Layer 2 of a small transformer language model trained on English Wikipedia (8 layers, counted from 0, width 96).
A neuron adds its activation times its output weights to the MLP's output. To switch it off is to set its activation to zero at one token and run the rest of the model.
A neuron's activation on a vector x is GELU(weights . x + bias), where the dot is the dot product.

Input weights of the MLP neurons that the questions are about. A number n stands for (n - 500) times 0.0014.
n10 (bias -0.140): 645,279,549,484,560,407,680,473,343,473,622,308,625,573,352,748,609,594,438,560,488,297,229,526,449,632,707,274,426,566,823,473,416,675,512,608,477,491,205,615,373,736,263,619,576,362,508,341,446,619,599,489,455,487,290,474,345,520,403,528,615,349,400,546,418,437,478,597,496,419,592,493,652,504,628,531,725,724,530,605,525,443,413,239,643,377,393,500,515,289,608,628,360,527,533,511
n21 (bias -0.185): 530,383,646,451,583,383,565,519,586,318,548,377,297,611,416,360,631,587,507,360,522,421,547,497,266,401,504,500,334,489,428,611,541,539,579,656,444,539,655,602,203,413,575,540,459,451,607,357,447,513,615,423,644,307,525,602,413,734,366,526,370,633,301,447,446,369,463,482,381,468,449,596,356,500,312,648,450,601,441,535,584,508,604,549,480,578,551,507,483,424,854,363,483,396,349,183
n27 (bias -0.051): 371,406,523,526,363,350,479,461,420,598,586,765,561,658,317,548,403,569,442,554,355,430,598,428,632,551,547,529,605,348,396,562,607,334,510,425,413,542,540,625,203,549,484,590,629,578,688,383,481,705,393,439,470,533,479,556,445,568,389,655,474,596,510,462,622,334,624,594,497,447,732,192,376,514,507,587,344,635,369,680,312,424,584,631,408,544,567,527,527,474,552,271,490,451,532,571
n59 (bias -0.035): 436,451,421,572,487,397,579,455,460,640,445,434,386,466,475,541,645,601,529,394,415,393,526,458,580,547,564,525,261,558,435,459,568,346,473,659,430,736,323,653,586,624,591,471,482,429,357,360,588,605,490,641,389,441,294,626,665,444,500,521,386,528,595,398,411,520,368,466,699,519,497,475,609,388,510,246,384,611,460,734,407,264,570,543,384,635,423,368,816,642,647,383,487,527,365,614
n84 (bias -0.020): 500,609,563,431,455,442,527,185,270,470,551,548,647,500,700,354,593,488,514,587,735,477,395,486,410,463,355,353,617,400,608,512,362,413,631,671,507,466,374,390,433,769,295,722,634,454,366,481,532,425,276,658,541,463,376,442,540,662,480,692,445,386,456,638,604,625,493,704,504,378,653,407,524,669,239,600,479,420,455,548,486,419,463,589,567,420,582,633,414,94,289,456,397,380,648,468
n102 (bias -0.227): 515,461,483,485,369,434,622,519,345,524,364,525,538,688,545,496,339,538,543,740,707,489,547,591,506,485,481,440,507,610,397,351,383,552,629,376,438,445,545,497,395,413,296,490,646,461,387,532,543,358,413,559,585,661,606,480,537,476,640,656,340,421,572,521,353,507,483,493,657,600,540,341,654,558,555,461,546,360,514,744,463,336,562,242,664,768,347,267,604,397,400,835,470,486,413,696
n123 (bias -0.104): 437,503,618,581,586,395,586,543,541,354,509,567,572,467,468,558,671,545,714,407,512,558,483,566,428,445,580,438,480,588,641,643,391,644,319,551,358,309,535,517,324,311,291,420,625,503,494,512,525,381,523,500,465,439,521,564,619,524,506,562,792,322,345,479,399,383,578,482,546,428,538,441,377,563,539,377,311,530,482,262,572,471,423,455,601,560,347,488,432,572,549,563,525,564,540,531
n130 (bias -0.197): 235,316,427,299,471,355,678,423,265,451,388,377,599,370,437,525,463,398,375,216,551,521,349,504,485,804,606,576,400,777,816,492,433,554,508,437,557,495,611,544,280,453,516,406,736,670,362,647,500,508,563,657,403,577,485,357,611,598,727,573,387,570,311,312,343,496,425,289,698,489,448,582,582,435,369,496,310,440,467,869,457,623,561,465,693,670,315,618,639,509,303,713,418,614,614,621
n141 (bias -0.194): 820,558,504,586,437,493,369,507,453,719,368,442,600,512,824,643,469,663,470,507,524,586,666,650,539,626,543,422,342,313,545,362,300,436,541,347,322,39,427,430,651,578,345,447,417,621,416,476,549,243,489,548,484,514,489,658,564,412,572,508,574,462,340,480,311,426,343,704,545,408,427,379,525,784,690,684,376,230,345,418,428,265,543,175,444,548,359,571,464,552,691,534,553,717,534,390
n186 (bias -0.186): 396,471,511,678,590,556,308,347,450,164,468,662,306,693,552,799,622,543,434,442,571,485,514,546,533,417,512,579,642,690,421,571,405,650,601,441,627,742,374,315,443,296,689,660,507,294,600,653,421,549,518,405,593,542,631,440,465,490,543,690,479,455,407,537,500,453,409,481,511,686,419,424,565,852,344,601,338,565,475,536,601,473,533,598,329,533,382,464,391,464,571,485,483,432,581,218
n203 (bias -0.149): 413,380,268,524,456,382,221,421,735,329,496,493,746,712,702,470,625,616,560,424,390,580,554,357,411,379,456,585,273,686,508,451,317,448,649,500,600,596,388,446,550,773,402,574,554,541,710,587,528,740,454,597,329,530,556,532,432,448,390,341,435,581,475,250,676,690,532,393,511,500,579,556,484,379,629,699,381,649,474,452,710,536,467,492,427,421,236,584,704,674,561,563,549,439,439,564
n273 (bias -0.082): 405,442,465,315,599,547,672,560,522,494,610,520,561,638,490,484,278,382,448,443,714,450,407,509,549,521,493,266,353,362,701,372,506,633,470,386,474,511,528,547,593,770,484,672,444,448,389,520,625,402,373,442,569,420,342,606,517,568,527,500,550,494,336,670,460,560,438,444,328,548,297,399,581,719,276,447,385,375,487,506,626,524,557,486,554,487,574,459,539,486,500,524,283,751,423,491
n280 (bias -0.105): 397,471,645,646,559,334,319,337,559,564,485,645,478,511,362,508,456,649,518,454,393,458,384,507,400,659,504,561,431,397,416,653,641,444,754,417,385,424,468,525,263,407,744,450,514,364,567,443,482,432,662,530,665,507,440,446,331,582,718,683,317,535,262,413,515,559,388,377,396,320,304,422,299,684,140,627,567,562,638,559,661,608,652,452,416,406,722,319,504,675,614,381,596,581,407,614
n298 (bias -0.126): 551,523,520,92,552,405,554,586,456,294,701,526,512,607,799,682,524,587,539,461,674,492,465,274,529,452,461,469,661,615,338,372,523,537,479,344,629,509,325,598,302,605,299,488,592,422,555,182,550,465,247,439,440,403,558,570,522,422,556,315,817,512,425,364,396,611,508,550,272,414,555,324,577,589,697,645,420,149,580,305,570,491,500,365,375,692,542,512,682,381,422,530,753,558,469,773
n319 (bias -0.105): 525,673,489,605,542,455,456,404,572,384,545,392,368,591,458,575,279,675,279,425,674,257,493,455,607,370,339,399,466,689,385,532,485,593,639,610,757,687,354,504,642,708,511,493,324,644,358,323,369,551,396,624,572,637,583,661,629,340,570,367,678,621,345,327,353,344,426,492,421,407,399,705,553,929,535,500,358,315,373,618,611,430,596,363,620,457,508,294,531,504,382,565,526,524,340,434
n325 (bias -0.165): 574,578,456,581,254,662,776,284,613,584,500,298,490,156,543,541,706,543,614,373,576,326,572,749,213,435,452,285,697,510,586,100,93,575,658,535,436,656,548,336,572,331,539,723,568,345,557,454,823,547,405,565,563,645,318,279,559,334,484,205,665,307,592,354,495,578,362,363,592,592,591,283,385,479,421,311,533,544,811,784,671,431,707,415,337,390,619,534,233,316,637,264,364,780,343,429

Output weights of the MLP neurons that the questions are about. A number n stands for (n - 500) times 0.00029.
n10: 483,545,442,627,331,370,787,312,599,611,603,517,718,403,440,855,712,647,612,689,716,517,341,552,474,420,404,312,402,464,631,544,496,602,513,550,324,661,358,642,509,529,275,725,778,484,412,487,692,484,653,547,608,684,278,342,421,512,190,540,526,363,526,460,380,423,500,297,421,518,400,500,632,834,376,576,714,555,670,419,598,244,476,708,493,682,426,235,402,417,414,606,645,634,467,574
n21: 701,500,406,585,361,715,573,616,467,759,530,297,441,433,558,487,323,485,554,630,445,719,468,347,544,560,573,367,546,524,497,269,533,383,187,542,437,692,349,692,579,497,481,447,613,395,511,337,453,421,487,510,391,580,324,587,530,389,654,406,670,706,213,497,403,342,406,413,587,545,663,544,635,453,432,465,467,504,538,625,360,452,493,244,562,482,680,421,485,493,486,538,611,391,721,476
n27: 533,500,500,728,535,739,855,496,393,524,520,430,251,399,480,405,531,607,489,521,449,584,443,422,378,602,376,461,434,486,636,623,379,453,682,415,539,408,542,493,565,539,711,413,396,323,451,493,585,447,787,594,385,558,429,576,440,442,588,442,526,694,442,449,429,328,468,375,468,443,585,541,602,497,471,385,582,457,584,584,257,707,235,496,538,706,358,569,413,322,453,597,616,342,279,235
n59: 512,608,426,430,607,627,611,282,405,682,511,611,340,481,627,416,425,548,575,477,601,547,369,596,441,478,320,592,407,603,323,620,507,601,396,492,400,632,385,507,524,773,573,449,631,446,419,481,764,489,500,522,319,540,377,373,522,673,434,408,389,417,657,627,580,303,481,530,530,859,492,282,349,338,453,558,704,601,398,260,455,516,300,865,251,480,404,387,382,400,535,679,781,413,462,601
n84: 764,903,568,453,519,356,780,403,461,771,512,268,400,440,421,548,422,378,621,551,571,604,373,566,405,682,348,775,480,589,504,588,404,667,415,573,500,439,721,380,379,629,429,328,704,504,815,590,508,393,512,532,668,689,588,407,635,443,468,480,678,601,720,308,621,439,492,676,224,605,492,614,404,427,435,585,575,564,425,277,702,772,651,388,429,421,465,293,607,258,383,385,266,474,700,649
n102: 581,570,634,410,586,465,623,299,480,362,534,384,418,583,272,440,343,493,328,526,591,453,573,579,364,491,480,352,552,595,542,493,338,463,526,350,394,560,543,575,503,370,326,621,487,466,541,423,494,441,560,565,496,641,597,342,522,481,397,519,388,582,527,606,594,693,438,611,236,521,333,210,568,310,493,693,693,676,643,674,510,385,487,357,523,449,779,450,552,500,503,548,565,422,464,655
n123: 575,551,752,315,579,694,515,475,272,729,560,428,377,493,697,383,360,384,435,408,702,590,514,580,361,597,657,728,487,480,497,489,746,639,528,428,549,490,684,421,507,548,385,377,401,388,356,514,473,490,628,493,564,614,454,419,306,554,202,470,323,626,633,570,366,410,542,393,347,598,385,522,586,439,521,489,463,479,250,413,497,615,534,556,347,460,680,543,675,295,436,616,646,645,531,521
n130: 406,575,673,474,651,578,409,569,485,682,566,443,483,511,375,371,564,667,485,327,333,748,427,397,418,469,482,478,439,711,425,404,649,326,449,655,405,363,323,614,448,471,427,320,482,369,435,293,682,384,412,573,602,462,580,379,438,405,563,371,572,480,246,763,657,530,529,616,587,339,500,492,626,461,507,397,569,522,652,409,479,581,394,407,598,674,527,228,143,458,534,504,746,731,525,590
n141: 942,451,588,311,488,438,613,350,458,711,219,110,603,390,600,379,363,519,645,651,277,370,714,599,426,661,328,377,492,439,647,320,263,362,482,480,473,426,494,509,611,778,399,693,463,483,481,569,652,555,478,779,446,582,367,701,598,491,559,478,734,722,686,418,461,341,495,372,468,534,477,368,563,448,616,720,486,422,496,833,456,121,447,115,318,721,690,468,457,585,421,372,586,627,711,682
n186: 492,493,712,406,456,674,685,251,304,648,376,292,281,515,701,418,362,600,424,421,598,630,511,566,580,507,296,202,500,564,453,745,585,602,526,520,272,621,446,728,451,485,555,683,594,567,488,387,596,472,475,539,564,617,317,452,458,668,284,450,293,516,435,405,308,511,482,626,533,484,360,685,460,471,595,432,749,553,563,648,420,437,576,374,609,600,418,454,524,605,416,330,511,812,511,588
n203: 413,712,409,660,322,680,199,423,379,460,565,784,696,643,762,465,586,629,450,472,384,318,456,420,420,292,239,617,365,698,460,572,385,459,411,360,391,597,331,386,496,345,641,382,484,390,436,769,469,526,531,515,327,269,695,481,439,442,487,365,417,597,508,443,708,355,548,409,668,574,596,250,699,589,648,541,449,573,699,461,500,662,227,334,658,450,416,632,675,458,624,598,500,462,412,686
n273: 338,560,474,521,500,497,454,503,504,439,484,596,535,705,504,343,510,532,528,614,512,863,490,418,633,503,459,641,385,312,557,385,474,385,310,657,541,526,32,532,430,588,565,331,451,474,536,660,507,700,454,539,511,454,266,395,458,451,530,342,355,504,620,683,549,408,445,484,602,396,449,543,378,344,612,465,432,580,517,318,383,515,403,584,365,425,713,605,467,489,620,557,237,358,432,362
n280: 680,414,409,496,630,603,642,627,395,589,450,340,460,596,527,557,312,500,518,773,420,554,352,383,497,470,633,609,684,622,579,559,480,543,475,580,472,527,505,593,550,653,470,616,323,566,430,400,524,428,328,367,402,460,573,610,354,463,277,372,580,508,763,603,537,287,357,683,653,420,710,558,424,517,694,440,581,472,733,371,473,478,398,537,375,693,338,644,425,313,374,575,500,365,483,276
n298: 742,540,895,348,455,496,123,695,448,550,470,768,515,666,149,461,518,679,715,276,211,453,600,401,590,609,409,536,436,330,571,324,625,823,309,475,404,439,304,226,514,635,505,354,491,282,734,643,435,368,674,371,266,526,272,659,487,548,671,552,477,371,537,784,370,388,464,685,500,422,387,415,222,246,574,550,690,440,603,446,637,572,645,558,468,646,643,324,659,415,379,580,631,401,670,496
n319: 574,625,767,239,471,317,292,311,392,567,687,554,486,553,500,542,320,562,463,464,346,521,343,316,691,799,464,516,384,674,512,320,698,484,303,714,568,396,390,614,685,365,513,265,411,542,555,573,431,429,523,496,435,412,409,578,266,377,435,312,211,513,709,823,466,504,516,600,508,362,667,712,599,527,299,492,479,500,496,595,610,589,461,475,589,583,370,455,398,287,598,457,524,222,385,382
n325: 278,305,285,473,734,479,539,819,629,554,464,170,286,604,387,629,526,590,461,511,552,633,348,393,456,324,468,424,727,250,819,427,479,489,343,171,478,298,571,449,655,441,654,336,625,144,193,736,748,287,552,362,593,619,669,550,302,536,529,428,584,347,494,628,428,389,216,549,366,727,967,747,350,266,688,642,658,598,446,646,326,20,395,603,408,847,370,881,357,376,749,321,763,326,714,574

Each question names a token from some text and the token that comes next. It shows the vector x that enters the MLP there. A number n stands for (n - 500) times 0.0066.

Then comes g, the gradient of the next token's log-probability with respect to the MLP's output, scaled to length 1. A neuron's effect is roughly proportional to its activation times (output weights . g). A number n stands for (n - 500) times 0.00079.

"iam", then " H"
x: 334,540,495,563,620,486,647,521,347,654,497,296,353,433,468,550,430,419,491,574,610,457,354,383,583,501,551,596,402,444,486,623,422,476,348,292,551,483,656,441,640,620,615,577,492,378,571,243,158,512,741,428,371,536,592,468,392,622,353,488,559,645,570,434,539,679,422,424,345,697,682,524,501,533,665,580,710,331,321,527,621,420,459,433,577,322,679,931,401,557,419,527,411,366,458,515
g: 335,463,495,613,532,590,477,326,608,807,492,333,471,679,634,568,601,469,396,614,571,240,427,198,463,816,453,458,715,382,434,469,528,420,719,475,405,499,292,493,630,469,271,576,509,582,571,496,426,473,444,549,411,290,566,668,485,499,725,397,409,505,343,729,701,385,278,538,441,770,590,546,458,399,673,528,573,319,408,705,323,456,658,459,598,491,420,642,596,432,401,417,381,439,337,656
Which neuron, switched off, raises the next token's probability most? n10

"er", then "ius"
x: 456,618,276,629,519,461,586,432,345,764,488,527,221,445,482,535,268,421,337,606,710,592,485,417,562,416,544,770,433,540,456,749,548,428,424,313,349,503,822,498,611,670,565,554,464,299,585,341,284,277,655,534,434,450,619,464,311,614,373,482,438,648,514,587,529,521,558,314,506,580,549,513,570,551,581,459,712,361,461,353,478,456,506,557,560,433,657,584,313,633,435,518,366,517,567,470
g: 500,464,380,531,580,558,576,291,297,616,556,511,641,347,532,619,505,461,614,241,200,483,618,559,443,286,453,594,344,657,461,471,365,721,531,339,701,501,471,510,355,746,525,404,378,629,311,674,279,255,594,571,522,441,562,479,614,383,618,360,559,763,625,357,569,689,359,277,527,497,640,437,295,484,841,510,638,450,368,438,491,567,464,676,479,590,421,755,496,483,541,572,461,369,505,583
Which two neurons, each switched off alone, lower its probability most, in order? n186, n21

"d", then "al"
x: 448,646,480,752,395,447,587,322,464,751,439,374,322,443,409,436,400,371,489,642,716,535,379,542,885,630,696,578,531,487,357,577,412,478,443,217,375,517,483,445,525,685,603,665,504,557,458,329,255,445,539,651,337,400,628,483,300,492,408,417,443,530,611,558,590,626,421,339,557,647,466,395,598,410,606,535,805,430,461,327,466,362,611,576,512,469,552,520,410,692,339,391,647,558,459,522
g: 354,706,405,291,565,312,500,498,554,614,526,581,383,499,314,438,386,450,607,435,580,318,634,625,466,571,498,630,567,393,400,463,664,890,423,509,586,374,447,343,655,625,669,451,386,435,590,422,816,734,475,278,468,454,582,467,679,370,595,680,488,473,593,641,397,604,407,327,448,380,448,244,317,306,302,543,407,405,373,501,555,450,615,336,442,608,708,278,668,604,649,561,539,637,497,615
Switching off which neuron hurts the next token most? n59

"-", then " Some"
x: 506,520,524,611,506,279,563,421,395,565,508,484,197,484,414,461,394,219,367,653,948,543,419,505,445,461,364,663,645,414,570,710,454,439,421,545,488,615,580,343,592,524,512,473,559,375,663,548,344,285,529,639,355,370,408,464,409,487,500,553,572,560,786,552,606,574,402,549,409,611,560,537,529,402,471,614,587,326,493,329,696,546,471,669,543,494,437,707,429,542,475,470,344,458,509,525
g: 606,357,526,404,433,582,391,758,588,458,598,450,544,636,496,609,495,311,621,435,542,562,348,514,493,238,612,658,493,606,522,280,543,338,569,472,324,215,597,496,424,583,443,308,551,364,371,357,508,343,441,500,383,460,673,178,409,444,634,386,418,354,545,670,366,701,336,652,689,791,505,583,526,667,731,452,506,738,692,452,543,448,324,558,509,701,315,421,706,599,603,397,431,501,493,598
Which neuron, switched off, raises the next token's probability most? n84

"03", then ")\n"
x: 422,396,490,650,570,432,494,612,525,631,570,563,391,518,312,460,531,359,516,687,629,478,539,552,602,453,726,792,338,468,465,554,343,428,456,177,513,634,618,442,506,561,604,342,558,393,545,319,40,418,605,547,502,482,277,612,288,543,520,412,515,464,740,500,529,663,625,275,473,456,524,524,530,572,445,526,547,449,378,404,757,343,557,634,413,269,413,686,637,786,458,429,366,558,444,568
g: 562,445,505,546,556,502,581,627,689,565,576,407,582,220,585,597,378,272,465,698,564,543,416,525,543,489,603,506,674,514,273,345,506,670,527,636,684,507,409,819,574,693,232,669,350,396,433,382,440,305,319,573,337,645,596,303,589,512,537,501,739,382,626,363,478,414,366,498,580,634,571,622,574,330,787,580,577,531,296,581,274,660,445,605,537,449,377,311,474,412,510,402,490,421,314,294
Switching off which neuron hurts the next token most? n280

".", then " F"
x: 416,623,638,665,534,442,636,524,495,526,390,471,187,590,293,656,407,444,454,711,735,452,275,489,524,610,704,762,485,676,472,541,339,604,552,430,537,693,524,406,522,415,383,493,408,231,609,359,527,320,578,713,399,409,365,400,407,678,425,590,496,589,472,589,538,620,501,319,536,614,517,689,479,446,634,504,487,324,455,360,581,376,396,502,678,393,480,607,387,658,494,424,532,426,568,406
g: 224,395,510,657,773,337,540,668,471,445,437,367,699,531,259,511,369,424,389,402,637,439,545,458,437,407,614,507,518,608,330,810,215,463,797,616,427,522,450,680,579,545,617,622,494,579,437,512,402,416,373,591,576,373,583,563,466,389,172,644,706,567,430,521,445,718,380,569,509,637,372,535,251,479,623,454,508,754,479,493,402,354,427,436,627,764,483,292,512,382,416,525,612,493,458,569
Switching off which neuron hurts the next token most? n186

"C", then "oll"
x: 536,471,436,589,615,432,603,462,459,766,378,467,100,476,444,592,426,362,415,673,641,499,376,621,621,297,552,661,569,565,413,696,433,467,277,419,506,557,477,564,443,686,418,394,359,410,487,443,345,489,598,607,450,365,435,446,379,573,377,507,502,676,709,504,545,688,523,210,385,621,397,340,498,440,548,633,911,359,346,417,654,537,579,543,516,361,559,720,462,640,597,434,552,547,559,489
g: 560,432,489,431,427,646,564,356,214,477,693,764,353,540,524,532,636,347,495,352,492,812,498,546,630,546,361,683,431,659,651,451,636,494,493,169,573,480,520,467,512,376,473,405,568,461,704,698,608,712,481,373,406,258,487,578,726,381,416,779,351,484,678,519,612,352,421,318,420,429,462,360,513,582,416,534,496,480,480,628,332,438,332,682,360,404,288,330,403,590,501,488,568,567,744,609
Which neuron, switched off, raises the next token's probability most? n59

"es", then "ar"
x: 464,520,499,666,436,402,639,572,379,625,449,433,199,316,433,550,441,460,381,604,728,556,397,295,582,513,679,752,512,463,451,572,415,467,373,426,446,666,610,413,673,633,537,382,366,353,359,305,486,417,745,412,467,452,436,535,556,733,522,287,406,497,652,587,512,524,411,353,559,735,549,605,497,551,636,464,501,212,466,408,737,350,456,475,693,357,720,627,436,592,560,442,593,591,448,545
g: 635,525,481,318,596,271,451,452,416,508,566,333,553,336,756,721,541,543,526,562,483,633,335,351,487,456,542,521,571,310,461,303,566,576,315,420,639,326,196,442,656,635,530,504,249,655,496,610,718,699,579,504,567,443,285,720,456,459,776,415,627,351,481,584,540,339,387,706,283,549,386,330,451,538,407,299,379,509,617,625,539,431,651,503,462,679,563,691,340,550,468,454,466,714,639,481
Switching off which neuron hurts the next token most? n319

"-", then " Cl"
x: 508,525,521,608,488,278,573,443,363,605,513,487,209,458,391,491,409,190,343,637,931,541,425,517,463,445,366,630,647,419,558,726,484,432,405,541,488,606,591,337,602,536,527,457,555,369,665,537,350,285,518,631,352,337,405,471,416,496,515,533,581,602,749,537,589,579,400,564,407,595,559,569,546,390,481,596,552,339,482,345,683,546,448,666,550,479,433,771,441,549,463,466,361,507,520,524
g: 332,551,721,294,801,483,650,320,378,458,431,784,392,493,515,448,364,504,366,478,406,588,506,615,352,668,148,570,504,556,394,483,450,426,382,681,612,724,233,393,614,713,604,743,538,504,580,576,498,384,475,416,560,532,303,513,468,752,564,545,669,380,517,283,552,396,609,508,382,412,367,409,503,378,503,498,545,528,330,475,656,738,569,717,330,585,627,480,341,349,449,422,542,427,552,636
Switching off which neuron hurts the next token most? n84

" born", then " "
x: 427,469,574,602,584,547,690,474,372,487,392,600,668,582,270,574,353,357,389,622,920,570,328,396,553,352,762,639,490,584,450,529,509,384,474,512,575,480,598,590,513,558,638,621,403,398,711,603,353,366,709,584,329,396,500,555,438,434,291,368,463,516,607,533,375,525,468,295,456,529,536,582,452,388,603,389,703,441,587,314,592,457,516,377,758,504,464,397,399,582,537,425,371,395,478,527
g: 596,584,409,431,355,488,421,261,495,172,525,383,435,404,403,475,231,768,570,601,534,400,471,597,672,475,589,565,670,715,546,497,376,425,361,529,274,617,579,755,468,460,453,419,355,394,621,387,550,649,435,627,777,760,472,318,563,383,429,671,534,619,640,497,330,371,294,643,703,413,518,532,411,519,537,482,692,320,407,590,524,630,682,396,638,413,544,594,507,418,571,564,322,581,225,490
Switching off which neuron hurts the next token most? n102

"e", then " by"
x: 431,477,499,610,458,425,609,650,448,461,343,550,141,530,341,452,309,322,438,627,731,436,409,408,589,547,699,756,508,467,589,666,530,540,414,418,356,568,614,376,687,680,619,490,531,330,595,409,312,385,818,522,363,503,472,402,373,717,413,266,374,563,510,560,614,559,564,316,474,691,508,497,490,469,601,465,605,422,468,448,749,446,460,500,600,448,675,550,333,585,388,426,527,457,473,545
g: 716,449,630,517,443,333,353,709,391,529,497,719,657,466,484,672,531,705,450,368,605,566,411,307,338,282,525,364,543,396,362,371,688,374,375,485,712,633,562,404,543,758,547,387,458,614,420,595,262,466,552,372,479,317,551,677,511,574,677,329,470,402,444,590,425,547,634,409,539,120,553,481,678,558,579,462,422,286,589,339,424,455,452,417,641,604,535,543,537,790,681,414,471,281,679,536
Which neuron, switched off, raises the next token's probability most? n319

",", then " an"
x: 530,537,495,701,531,470,533,562,503,588,347,492,79,451,465,434,278,406,428,631,828,479,425,514,514,474,670,642,514,429,505,724,336,380,546,461,572,576,739,475,579,329,495,517,426,389,543,499,391,349,455,670,297,416,467,532,415,516,381,458,522,455,644,649,472,484,539,382,496,462,655,540,421,434,642,452,680,319,508,307,750,458,505,610,680,457,506,740,492,518,443,529,497,507,482,478
g: 564,600,441,643,652,397,371,738,588,693,467,551,405,295,552,813,557,431,636,319,482,422,315,488,544,488,548,501,662,608,556,332,608,508,371,603,502,262,454,616,521,545,557,269,529,447,473,527,483,364,249,600,420,204,593,451,253,675,510,462,499,364,492,846,517,372,530,373,586,540,789,535,805,590,486,480,298,483,528,436,441,442,549,422,644,483,383,454,318,432,643,318,453,678,426,647
Which neuron, switched off, raises the next token's probability most? n325

"04", then "–"
x: 356,417,516,674,615,568,666,495,584,488,496,625,222,566,287,451,508,448,470,596,691,411,363,504,541,502,699,806,433,587,409,462,353,339,456,213,498,626,625,526,535,548,587,390,568,464,524,324,57,440,594,591,592,460,319,638,293,629,564,379,493,539,765,476,438,690,630,322,451,449,532,505,517,543,377,439,668,381,442,447,679,411,519,644,568,300,356,728,489,725,432,440,496,544,467,536
g: 340,551,550,629,487,615,497,211,476,414,680,450,278,559,524,578,437,466,430,284,233,543,622,278,640,503,517,291,462,631,280,500,588,404,617,390,507,670,561,284,677,557,820,444,408,614,593,760,606,568,651,492,626,488,367,728,552,513,469,578,434,610,400,543,411,436,592,381,571,425,505,523,244,656,370,648,678,547,412,210,710,214,596,467,588,614,454,482,437,387,450,618,500,407,435,558
Which neuron, switched off, raises the next token's probability most? n280

"18", then "87"
x: 460,688,566,577,641,576,675,386,538,732,472,504,221,532,442,455,420,537,323,719,631,499,540,514,474,458,662,736,401,506,482,523,432,472,356,552,546,569,497,411,568,530,576,512,412,501,738,602,349,405,591,580,551,383,462,681,371,634,385,514,350,368,722,458,432,632,416,283,407,599,511,553,417,431,406,410,671,214,647,270,635,351,582,649,679,452,284,504,313,679,536,514,530,466,454,355
g: 550,348,327,155,390,635,620,775,358,653,364,666,585,370,593,179,504,609,481,573,581,416,588,346,546,339,323,467,557,808,472,660,609,530,617,451,602,700,510,519,524,572,707,492,604,418,540,244,480,426,602,512,489,457,272,466,419,554,322,346,531,725,577,536,506,423,521,591,371,352,541,426,524,501,400,539,352,533,622,447,454,564,493,699,700,504,372,335,448,609,712,622,354,257,638,398
Switching off which neuron hurts the next token most? n21

"om", then "ina"
x: 538,611,473,619,510,444,556,584,424,605,566,503,260,440,382,438,460,375,444,652,759,597,442,328,672,487,701,792,465,468,339,646,408,396,437,349,405,516,559,570,555,684,579,602,627,362,345,398,125,345,739,439,321,504,568,424,442,810,601,429,436,571,584,562,405,558,325,393,561,687,563,410,462,500,567,591,670,314,312,527,486,318,490,604,644,346,657,530,368,515,455,608,460,451,471,494
g: 462,624,584,423,464,488,519,448,408,370,570,665,645,265,554,511,435,520,557,575,555,514,514,410,481,326,477,628,328,636,371,481,362,535,549,570,409,532,332,605,432,491,300,541,933,425,490,360,410,607,341,532,293,430,621,511,421,310,523,253,345,725,731,521,754,461,724,415,319,441,588,486,687,615,503,508,459,843,373,435,582,646,483,289,391,595,676,425,547,328,381,532,449,786,504,524
Switching off which neuron hurts the next token most? n102

" period", then " of"
x: 509,644,483,617,504,604,537,407,419,528,481,395,303,381,248,495,517,425,568,503,744,532,379,341,732,472,778,701,458,368,542,589,388,367,356,525,427,462,805,681,555,521,458,382,542,560,484,425,423,516,661,472,388,513,536,587,367,703,456,455,572,315,724,512,304,543,498,365,535,447,639,435,449,289,528,473,579,217,460,352,595,443,486,678,726,357,577,660,401,544,635,464,357,554,640,554
g: 618,523,696,480,325,568,530,367,295,484,606,671,342,740,527,568,508,426,319,266,333,425,437,513,704,514,638,420,652,674,184,361,601,530,512,477,397,472,635,543,685,691,372,564,498,379,445,512,605,598,445,425,526,655,552,417,642,682,340,451,435,328,391,705,327,351,531,486,632,509,319,449,245,324,570,768,533,422,631,579,334,488,400,444,781,459,773,465,445,521,429,637,429,544,589,361
Switching off which neuron hurts the next token most? n123

"it", then "ous"
x: 447,596,425,631,409,529,536,397,373,702,468,486,277,402,375,613,538,453,517,565,820,502,516,465,657,346,643,599,501,470,500,580,470,435,482,154,284,644,655,276,597,619,603,446,643,314,340,446,194,434,553,594,447,513,484,563,276,704,348,511,506,619,610,612,527,516,554,328,529,571,706,439,539,461,647,425,556,378,616,295,459,509,519,782,494,377,710,515,406,525,351,526,430,500,545,473
g: 540,706,359,507,557,414,405,681,521,433,548,555,390,599,436,641,598,447,410,420,371,313,636,589,172,485,519,667,520,598,450,560,395,528,785,518,518,645,579,579,527,728,428,434,384,632,381,559,246,384,564,223,597,493,255,771,529,610,306,578,529,392,585,493,576,165,457,555,458,478,580,628,527,426,456,743,463,508,562,749,546,492,574,275,444,714,385,432,215,511,495,502,561,331,616,353
Which neuron, switched off, raises the next token's probability most? n280

" of", then " He"
x: 572,509,498,633,428,388,613,507,557,616,558,471,270,341,329,432,410,383,345,683,966,411,445,496,475,321,640,655,545,585,426,549,457,480,437,363,496,576,807,522,468,445,510,566,600,260,631,532,320,348,550,576,273,552,532,430,282,550,457,498,472,463,720,495,514,531,472,471,577,596,572,569,426,371,578,477,654,373,441,314,579,489,624,618,569,426,460,527,291,506,540,590,509,557,470,579
g: 464,668,696,373,498,527,641,461,511,296,411,502,457,645,656,674,558,536,546,535,664,649,296,477,294,560,591,531,369,639,584,679,550,495,743,569,525,624,417,561,538,423,390,498,499,324,467,278,454,406,569,588,428,723,255,527,499,393,522,672,641,420,503,349,792,349,628,648,470,382,396,595,587,511,52,428,490,709,356,499,475,616,540,420,388,655,362,691,453,430,410,357,449,252,295,477
Which neuron, switched off, raises the next token's probability most? n325

"ai", then "us"
x: 527,581,497,719,547,452,773,449,390,525,476,431,282,491,319,613,409,335,445,634,681,588,528,304,627,360,885,605,375,453,522,767,494,482,415,415,431,489,695,448,535,649,638,548,536,387,442,503,199,434,573,455,312,507,459,463,405,736,463,453,515,806,465,554,506,579,439,204,529,676,676,551,478,420,509,387,596,243,415,405,481,261,479,547,380,544,605,500,484,616,331,488,633,575,438,527
g: 509,608,424,508,661,772,358,387,576,708,621,413,460,259,693,671,269,338,591,326,519,485,641,657,631,583,417,603,351,448,428,653,358,804,372,514,291,419,478,477,566,610,534,335,627,205,363,557,547,495,497,420,596,383,682,510,624,496,610,513,522,554,393,485,601,496,330,434,469,606,477,256,388,539,600,556,477,427,703,375,499,301,488,268,555,582,421,702,366,405,307,777,535,418,661,577
Switching off which neuron hurts the next token most? n59